Layer 3 of a small transformer language model trained on English Wikipedia (13 layers, counted from 0, width 96).
A neuron adds its activation times its output weights to the MLP's output. To switch it off is to set its activation to zero at one token and run the rest of the model.

Output weights of the MLP neurons that the questions are about. A number n stands for (n - 128) times 0.0058.
n6: 97, 126, 132, 122, 125, 137, 173, 118, 118, 141, 125, 107, 137, 70, 132, 175, 92, 147, 154, 111, 130, 139, 120, 173, 122, 88, 126, 138, 78, 172, 120, 141, 116, 137, 155, 58, 90, 182, 105, 139, 172, 65, 109, 168, 159, 100, 196, 211, 118, 149, 140, 177, 161, 195, 73, 154, 178, 116, 139, 152, 88, 48, 173, 162, 167, 89, 102, 177, 166, 203, 189, 107, 158, 160, 161, 134, 163, 130, 130, 116, 156, 224, 177, 87, 130, 112, 117, 157, 140, 142, 105, 159, 154, 191, 63, 108
n9: 83, 142, 152, 142, 110, 140, 156, 92, 153, 118, 122, 85, 146, 157, 84, 143, 119, 145, 47, 149, 116, 114, 127, 143, 156, 112, 192, 110, 107, 113, 150, 140, 116, 168, 116, 161, 72, 140, 109, 193, 172, 113, 95, 137, 65, 91, 162, 182, 161, 89, 106, 164, 105, 166, 70, 130, 93, 129, 182, 122, 147, 105, 135, 118, 126, 119, 27, 63, 155, 123, 170, 200, 86, 162, 112, 134, 115, 172, 116, 94, 64, 122, 134, 109, 144, 152, 134, 102, 102, 122, 175, 94, 73, 185, 149, 123
n34: 43, 122, 121, 179, 118, 79, 171, 165, 132, 159, 171, 88, 154, 98, 138, 201, 109, 131, 80, 114, 120, 109, 165, 73, 132, 109, 103, 63, 154, 146, 47, 128, 154, 147, 70, 72, 122, 130, 168, 124, 110, 102, 146, 148, 156, 139, 140, 139, 136, 125, 126, 159, 114, 151, 78, 139, 130, 151, 84, 229, 169, 69, 139, 94, 106, 113, 115, 99, 166, 161, 162, 127, 125, 184, 92, 119, 102, 118, 139, 134, 186, 136, 146, 144, 144, 152, 79, 143, 149, 149, 138, 152, 88, 135, 119, 157
n158: 100, 119, 116, 88, 145, 195, 123, 119, 123, 108, 128, 140, 151, 78, 127, 175, 114, 118, 152, 120, 117, 116, 78, 114, 107, 132, 80, 139, 172, 92, 200, 99, 152, 184, 108, 114, 88, 141, 122, 102, 122, 124, 133, 114, 202, 109, 166, 127, 139, 125, 172, 133, 136, 178, 150, 128, 76, 93, 127, 122, 134, 142, 140, 163, 164, 82, 110, 170, 132, 85, 109, 110, 229, 147, 88, 144, 107, 194, 184, 176, 108, 128, 117, 121, 129, 66, 90, 160, 158, 129, 146, 113, 102, 89, 129, 98
n177: 180, 143, 127, 84, 143, 152, 150, 124, 129, 74, 144, 98, 94, 109, 106, 110, 197, 111, 135, 141, 186, 83, 77, 124, 136, 156, 107, 96, 109, 140, 144, 155, 125, 141, 169, 145, 77, 123, 76, 170, 154, 159, 99, 118, 126, 144, 169, 77, 131, 123, 101, 153, 98, 151, 100, 147, 112, 86, 110, 163, 179, 97, 207, 133, 133, 91, 120, 125, 190, 118, 157, 141, 150, 78, 128, 103, 110, 123, 116, 91, 210, 155, 144, 79, 130, 107, 142, 105, 132, 138, 139, 128, 106, 158, 117, 191
n181: 88, 118, 66, 146, 114, 109, 99, 158, 146, 95, 148, 110, 148, 93, 152, 81, 150, 111, 54, 125, 164, 152, 9, 107, 130, 149, 145, 100, 165, 99, 143, 131, 98, 120, 126, 95, 106, 134, 177, 93, 83, 119, 106, 113, 144, 138, 239, 97, 138, 140, 160, 191, 151, 189, 114, 80, 142, 133, 161, 157, 127, 83, 86, 164, 128, 104, 94, 101, 165, 113, 98, 125, 137, 106, 123, 85, 122, 101, 157, 198, 135, 136, 187, 146, 108, 139, 138, 154, 124, 114, 125, 80, 148, 146, 149, 148
n206: 157, 129, 111, 165, 134, 201, 139, 144, 177, 96, 102, 121, 121, 99, 148, 154, 148, 139, 130, 88, 56, 112, 94, 111, 128, 91, 134, 88, 163, 48, 96, 109, 67, 134, 172, 92, 98, 77, 152, 137, 107, 67, 114, 50, 27, 143, 196, 138, 153, 114, 100, 132, 129, 118, 98, 154, 86, 155, 149, 120, 122, 131, 134, 111, 174, 138, 196, 37, 156, 130, 109, 112, 188, 171, 156, 108, 122, 193, 91, 98, 117, 123, 169, 47, 106, 141, 98, 95, 65, 70, 100, 105, 156, 108, 64, 106
n225: 71, 100, 134, 81, 78, 63, 113, 175, 134, 105, 120, 126, 188, 90, 124, 85, 140, 86, 126, 97, 98, 79, 31, 153, 114, 161, 124, 151, 191, 59, 173, 141, 143, 143, 134, 95, 148, 134, 112, 109, 126, 103, 94, 133, 120, 148, 164, 117, 97, 132, 133, 167, 123, 136, 117, 123, 90, 101, 136, 144, 131, 80, 98, 168, 175, 116, 113, 125, 179, 152, 149, 129, 171, 171, 104, 89, 96, 124, 121, 185, 65, 95, 98, 127, 146, 104, 155, 162, 124, 56, 179, 92, 125, 163, 120, 153
n226: 135, 163, 80, 125, 178, 94, 174, 121, 146, 159, 61, 154, 159, 161, 169, 141, 119, 167, 72, 93, 70, 181, 99, 190, 86, 92, 185, 71, 143, 173, 153, 160, 188, 144, 151, 104, 139, 128, 86, 114, 210, 129, 89, 171, 143, 165, 142, 126, 170, 114, 37, 77, 187, 90, 183, 175, 71, 135, 111, 44, 106, 95, 106, 118, 102, 163, 118, 112, 136, 151, 109, 71, 158, 107, 152, 125, 165, 95, 91, 131, 126, 151, 133, 99, 214, 172, 122, 138, 132, 81, 116, 153, 138, 117, 152, 124
n324: 141, 111, 158, 174, 153, 97, 120, 125, 120, 88, 94, 85, 74, 147, 98, 190, 102, 145, 156, 102, 176, 90, 179, 103, 53, 99, 166, 114, 68, 142, 94, 132, 111, 127, 42, 137, 80, 62, 177, 141, 68, 146, 113, 133, 176, 165, 82, 107, 114, 133, 146, 85, 85, 96, 171, 84, 141, 201, 160, 90, 130, 100, 139, 144, 143, 96, 154, 97, 127, 114, 134, 81, 137, 114, 143, 188, 129, 121, 111, 112, 131, 88, 124, 124, 129, 149, 155, 43, 172, 178, 103, 99, 188, 159, 137, 77
n325: 76, 116, 136, 134, 122, 105, 146, 57, 96, 62, 102, 150, 150, 184, 152, 89, 134, 140, 100, 190, 122, 143, 126, 131, 158, 153, 138, 78, 248, 113, 182, 97, 141, 166, 104, 149, 149, 167, 137, 112, 68, 88, 129, 115, 133, 119, 160, 132, 148, 98, 154, 120, 196, 159, 156, 125, 124, 72, 148, 155, 138, 140, 170, 128, 157, 110, 78, 95, 128, 139, 108, 154, 146, 122, 77, 145, 123, 79, 127, 146, 132, 96, 20, 161, 160, 30, 103, 112, 142, 136, 106, 104, 87, 76, 156, 114
n360: 102, 137, 147, 125, 126, 54, 86, 116, 160, 123, 188, 133, 148, 93, 192, 185, 104, 140, 118, 65, 142, 88, 134, 149, 123, 155, 139, 90, 131, 177, 117, 164, 161, 141, 164, 89, 88, 172, 132, 214, 133, 56, 143, 137, 146, 105, 138, 166, 120, 64, 116, 138, 153, 134, 124, 98, 112, 150, 188, 129, 123, 141, 102, 134, 150, 131, 136, 121, 150, 171, 161, 108, 136, 144, 123, 104, 146, 121, 141, 172, 57, 105, 115, 92, 126, 98, 143, 109, 110, 144, 92, 122, 106, 161, 106, 78
n372: 96, 169, 124, 133, 249, 164, 153, 173, 137, 90, 195, 71, 94, 66, 142, 187, 176, 47, 95, 154, 105, 157, 83, 153, 207, 128, 168, 103, 144, 64, 121, 112, 145, 100, 127, 153, 115, 65, 123, 148, 113, 133, 128, 64, 92, 111, 107, 96, 164, 189, 184, 113, 220, 200, 111, 111, 119, 118, 126, 153, 154, 80, 235, 113, 120, 100, 143, 158, 143, 122, 144, 110, 109, 114, 89, 83, 184, 158, 141, 132, 184, 134, 94, 178, 167, 154, 132, 82, 108, 181, 89, 100, 76, 134, 134, 107
n378: 80, 130, 108, 132, 109, 134, 77, 112, 136, 205, 172, 165, 113, 205, 96, 164, 152, 166, 195, 196, 136, 79, 171, 141, 118, 54, 103, 109, 173, 183, 129, 127, 167, 115, 124, 158, 111, 190, 148, 183, 137, 151, 119, 143, 131, 94, 178, 117, 139, 108, 109, 185, 180, 127, 134, 93, 114, 134, 146, 85, 165, 133, 175, 44, 135, 130, 26, 84, 121, 74, 141, 131, 98, 92, 110, 68, 161, 85, 169, 160, 200, 154, 80, 184, 126, 94, 80, 89, 76, 170, 112, 158, 85, 109, 230, 188

Each question names a token from some text and the token that comes next. It shows the activations a of the neurons there, in the order above. A number n stands for (n - 128) times 0.14.

Then comes g, the gradient of the next token's log-probability with respect to the MLP's output, scaled to length 1. A neuron's effect is roughly proportional to its activation times (output weights . g). A number n stands for (n - 128) times 0.0033.

" the", then " war"
a: 128, 128, 128, 139, 128, 144, 128, 128, 128, 128, 128, 146, 128, 128
g: 135, 184, 154, 122, 120, 92, 85, 107, 151, 179, 119, 73, 119, 147, 114, 132, 110, 103, 121, 125, 128, 117, 124, 143, 92, 128, 100, 83, 140, 117, 113, 137, 170, 132, 188, 124, 142, 100, 131, 132, 110, 152, 154, 118, 214, 134, 97, 158, 142, 140, 156, 81, 22, 62, 164, 143, 154, 136, 199, 165, 95, 104, 83, 154, 167, 138, 122, 83, 139, 140, 148, 111, 120, 99, 124, 133, 136, 170, 101, 136, 151, 147, 114, 127, 132, 128, 93, 131, 105, 165, 160, 60, 181, 140, 159, 126
Which neuron, switched off, lowers the next token's probability most? n360

".", then " O"
a: 128, 128, 128, 128, 158, 128, 128, 128, 128, 128, 128, 128, 128, 128
g: 46, 94, 53, 117, 143, 175, 126, 161, 137, 156, 137, 184, 138, 137, 140, 128, 145, 128, 108, 121, 140, 162, 88, 165, 155, 121, 143, 56, 154, 75, 121, 91, 142, 63, 97, 120, 142, 130, 149, 156, 172, 151, 134, 125, 55, 149, 173, 111, 153, 136, 148, 100, 141, 130, 96, 140, 149, 142, 151, 135, 146, 99, 102, 141, 122, 172, 124, 172, 150, 134, 139, 100, 99, 140, 127, 115, 90, 132, 179, 72, 118, 114, 168, 146, 225, 127, 137, 122, 128, 112, 111, 83, 116, 129, 100, 90
Which neuron, switched off, raises the next token's probability most? n177

" Great", then " F"
a: 128, 128, 128, 128, 128, 150, 128, 136, 134, 128, 128, 128, 128, 128
g: 119, 102, 95, 138, 112, 137, 140, 172, 108, 154, 124, 160, 117, 118, 111, 153, 223, 100, 106, 101, 114, 119, 144, 156, 119, 134, 147, 148, 166, 127, 112, 141, 91, 164, 132, 84, 118, 141, 67, 121, 136, 164, 91, 79, 131, 128, 94, 144, 102, 79, 151, 85, 77, 108, 74, 186, 182, 72, 96, 73, 95, 107, 107, 123, 153, 109, 125, 154, 103, 150, 160, 154, 123, 47, 107, 134, 188, 95, 91, 112, 155, 149, 149, 158, 116, 130, 96, 115, 126, 128, 143, 178, 125, 88, 98, 116
Which neuron, switched off, raises the next token's probability most? n181

"y", then "."
a: 128, 128, 128, 128, 142, 128, 128, 129, 128, 128, 128, 208, 128, 128
g: 107, 143, 208, 168, 88, 96, 184, 131, 129, 93, 124, 110, 155, 88, 140, 146, 138, 99, 64, 152, 101, 130, 123, 165, 99, 130, 127, 98, 176, 97, 145, 168, 105, 135, 140, 145, 119, 129, 119, 139, 126, 124, 88, 117, 110, 127, 110, 145, 152, 136, 108, 84, 140, 46, 74, 164, 108, 180, 178, 101, 122, 105, 124, 127, 172, 141, 60, 74, 119, 137, 115, 114, 66, 158, 140, 49, 121, 159, 101, 119, 151, 105, 73, 127, 94, 117, 132, 79, 133, 124, 141, 95, 122, 129, 93, 137
Which neuron, switched off, lowers the next token's probability most? n360

" the", then " g"
a: 128, 128, 128, 170, 128, 159, 128, 128, 128, 128, 128, 128, 128, 128
g: 125, 183, 118, 133, 88, 79, 114, 148, 126, 156, 144, 167, 142, 100, 84, 120, 121, 113, 141, 131, 191, 146, 110, 139, 123, 122, 91, 92, 101, 149, 96, 135, 118, 139, 177, 55, 129, 112, 216, 88, 103, 104, 98, 90, 90, 52, 116, 144, 113, 196, 113, 114, 125, 154, 145, 54, 130, 152, 139, 147, 172, 128, 134, 110, 126, 147, 111, 189, 122, 137, 138, 95, 173, 91, 129, 179, 90, 148, 118, 107, 145, 102, 144, 126, 172, 158, 137, 136, 148, 116, 135, 147, 170, 174, 90, 120
Which neuron, switched off, lowers the next token's probability most? n181

"ate", then " for"
a: 128, 128, 128, 131, 147, 128, 128, 128, 128, 128, 128, 133, 128, 128
g: 119, 114, 119, 78, 127, 119, 127, 114, 118, 71, 150, 114, 126, 116, 74, 174, 135, 147, 142, 153, 151, 40, 116, 148, 149, 206, 69, 171, 129, 147, 154, 117, 144, 151, 141, 122, 130, 87, 161, 139, 173, 124, 109, 153, 74, 159, 149, 102, 104, 103, 146, 189, 94, 138, 112, 181, 119, 102, 189, 72, 107, 126, 128, 111, 126, 164, 115, 183, 138, 140, 115, 141, 110, 63, 148, 123, 144, 131, 168, 95, 164, 175, 172, 128, 112, 172, 127, 152, 105, 111, 112, 81, 126, 114, 110, 168
Which neuron, switched off, lowers the next token's probability most? n177

"dge", then "s"
a: 128, 128, 128, 128, 150, 128, 128, 128, 128, 128, 128, 128, 128, 128
g: 169, 107, 147, 66, 132, 148, 80, 95, 116, 115, 123, 164, 111, 123, 87, 101, 114, 97, 129, 111, 157, 133, 147, 174, 130, 162, 96, 102, 193, 170, 209, 179, 130, 149, 130, 135, 144, 86, 107, 130, 122, 139, 120, 85, 110, 40, 132, 99, 174, 104, 125, 132, 116, 123, 114, 151, 117, 88, 72, 139, 78, 107, 128, 139, 141, 94, 127, 86, 184, 82, 104, 166, 149, 151, 126, 118, 134, 121, 131, 57, 191, 139, 145, 117, 117, 69, 125, 111, 154, 106, 107, 119, 140, 118, 159, 160
Which neuron, switched off, lowers the next token's probability most? n177

"ant", then " b"
a: 132, 128, 163, 128, 128, 128, 128, 128, 128, 128, 128, 128, 128, 128
g: 97, 188, 154, 185, 62, 92, 170, 178, 148, 162, 124, 121, 101, 87, 99, 103, 170, 108, 129, 74, 169, 200, 97, 125, 163, 133, 102, 132, 133, 108, 146, 160, 119, 172, 130, 89, 103, 144, 142, 104, 68, 125, 132, 138, 68, 136, 136, 154, 118, 188, 111, 104, 130, 153, 164, 88, 151, 159, 106, 129, 159, 148, 119, 131, 121, 167, 56, 119, 141, 168, 81, 110, 126, 131, 136, 158, 82, 157, 167, 82, 119, 133, 100, 134, 124, 118, 106, 95, 138, 123, 164, 135, 153, 107, 78, 144
Which neuron, switched off, lowers the next token's probability most? n34

" the", then " tr"
a: 128, 128, 128, 143, 128, 196, 128, 133, 128, 128, 128, 138, 128, 128
g: 144, 167, 127, 76, 134, 115, 129, 68, 160, 119, 101, 164, 132, 132, 117, 51, 145, 154, 109, 119, 129, 118, 82, 98, 119, 98, 58, 144, 153, 78, 126, 139, 173, 132, 133, 55, 139, 126, 163, 130, 180, 153, 181, 123, 97, 73, 143, 191, 139, 107, 126, 136, 115, 157, 97, 99, 104, 142, 133, 111, 225, 109, 116, 121, 106, 133, 112, 125, 131, 130, 100, 145, 150, 154, 117, 139, 147, 182, 171, 101, 149, 162, 70, 120, 131, 144, 174, 145, 117, 126, 192, 125, 111, 151, 99, 146
Which neuron, switched off, lowers the next token's probability most? n181

"s", then "ang"
a: 128, 128, 128, 128, 129, 128, 128, 128, 128, 128, 128, 128, 135, 128
g: 132, 149, 147, 131, 155, 97, 96, 74, 149, 172, 97, 198, 149, 78, 143, 161, 73, 114, 195, 92, 133, 142, 106, 89, 128, 136, 156, 102, 159, 99, 113, 101, 175, 110, 144, 136, 115, 73, 140, 164, 159, 117, 83, 116, 173, 96, 133, 130, 131, 182, 154, 176, 178, 161, 113, 157, 165, 137, 167, 142, 155, 137, 170, 118, 93, 104, 113, 151, 79, 92, 170, 130, 132, 110, 118, 125, 24, 110, 112, 105, 102, 143, 117, 154, 146, 164, 143, 119, 140, 135, 107, 133, 152, 107, 166, 125
Which neuron, switched off, lowers the next token's probability most? n372

"ver", then "y"
a: 128, 128, 133, 168, 128, 128, 128, 128, 128, 128, 128, 128, 128, 128
g: 128, 156, 145, 116, 99, 91, 170, 120, 134, 168, 137, 111, 89, 155, 124, 89, 132, 143, 97, 140, 92, 111, 187, 77, 153, 122, 124, 156, 88, 121, 80, 172, 83, 175, 153, 135, 160, 186, 120, 141, 152, 149, 100, 118, 50, 140, 163, 133, 127, 135, 149, 133, 130, 102, 161, 88, 161, 140, 78, 191, 177, 106, 135, 86, 122, 83, 71, 129, 148, 78, 137, 155, 95, 140, 99, 102, 160, 113, 124, 76, 153, 120, 145, 93, 126, 148, 69, 96, 81, 162, 81, 141, 136, 120, 106, 144
Which neuron, switched off, raises the next token's probability most? n158

" in", then " the"
a: 128, 128, 128, 136, 128, 128, 128, 129, 128, 128, 128, 128, 128, 128
g: 101, 131, 134, 162, 133, 123, 128, 117, 82, 92, 132, 181, 125, 183, 74, 84, 145, 181, 130, 157, 133, 161, 103, 113, 131, 188, 133, 114, 126, 143, 102, 109, 119, 99, 88, 137, 124, 91, 133, 142, 94, 127, 122, 79, 103, 107, 100, 98, 121, 110, 132, 144, 154, 175, 124, 120, 142, 135, 81, 178, 51, 138, 127, 194, 155, 135, 109, 132, 148, 152, 55, 149, 81, 130, 175, 108, 161, 177, 124, 97, 171, 92, 155, 88, 134, 139, 172, 112, 139, 200, 195, 130, 111, 129, 122, 142
Which neuron, switched off, raises the next token's probability most? n158

" and", then " Bel"
a: 128, 128, 128, 150, 128, 128, 128, 128, 128, 128, 128, 128, 128, 128
g: 118, 118, 73, 161, 156, 135, 109, 94, 97, 142, 139, 131, 107, 119, 108, 158, 123, 74, 114, 112, 154, 183, 133, 126, 86, 135, 182, 111, 116, 102, 144, 92, 158, 190, 73, 99, 86, 147, 91, 96, 137, 146, 153, 179, 145, 95, 110, 169, 115, 125, 140, 112, 149, 120, 143, 110, 106, 80, 103, 121, 104, 111, 167, 143, 131, 98, 119, 106, 128, 156, 58, 96, 143, 96, 106, 136, 158, 167, 128, 134, 129, 112, 156, 193, 94, 55, 121, 168, 128, 45, 151, 176, 187, 131, 128, 149
Which neuron, switched off, lowers the next token's probability most? n158

"go", then " Ra"
a: 128, 128, 128, 128, 128, 129, 128, 128, 128, 128, 128, 128, 128, 161
g: 173, 112, 105, 126, 143, 177, 135, 56, 143, 113, 147, 87, 136, 156, 105, 102, 146, 110, 131, 200, 119, 91, 72, 195, 126, 163, 160, 92, 137, 101, 112, 189, 197, 100, 182, 141, 129, 144, 93, 153, 160, 108, 125, 90, 75, 139, 194, 125, 140, 113, 111, 140, 147, 120, 139, 193, 175, 158, 127, 139, 106, 95, 125, 98, 140, 157, 106, 116, 117, 140, 142, 112, 160, 166, 146, 85, 153, 144, 117, 84, 97, 129, 87, 143, 145, 130, 148, 134, 136, 167, 152, 148, 67, 93, 119, 132
Which neuron, switched off, lowers the next token's probability most? n378

"\"", then ","
a: 129, 128, 128, 128, 128, 154, 128, 128, 128, 128, 128, 128, 128, 128
g: 83, 130, 136, 195, 114, 90, 150, 163, 104, 118, 125, 140, 132, 129, 116, 107, 127, 196, 110, 163, 112, 124, 130, 82, 76, 170, 122, 165, 148, 127, 83, 114, 144, 118, 109, 144, 115, 164, 156, 147, 142, 155, 107, 99, 122, 88, 93, 195, 178, 178, 124, 74, 73, 156, 174, 153, 106, 167, 177, 133, 157, 116, 94, 115, 118, 128, 159, 167, 115, 179, 92, 144, 129, 171, 100, 104, 97, 113, 125, 114, 132, 103, 123, 61, 132, 90, 145, 112, 200, 162, 86, 103, 142, 145, 113, 100
Which neuron, switched off, raises the next token's probability most? n181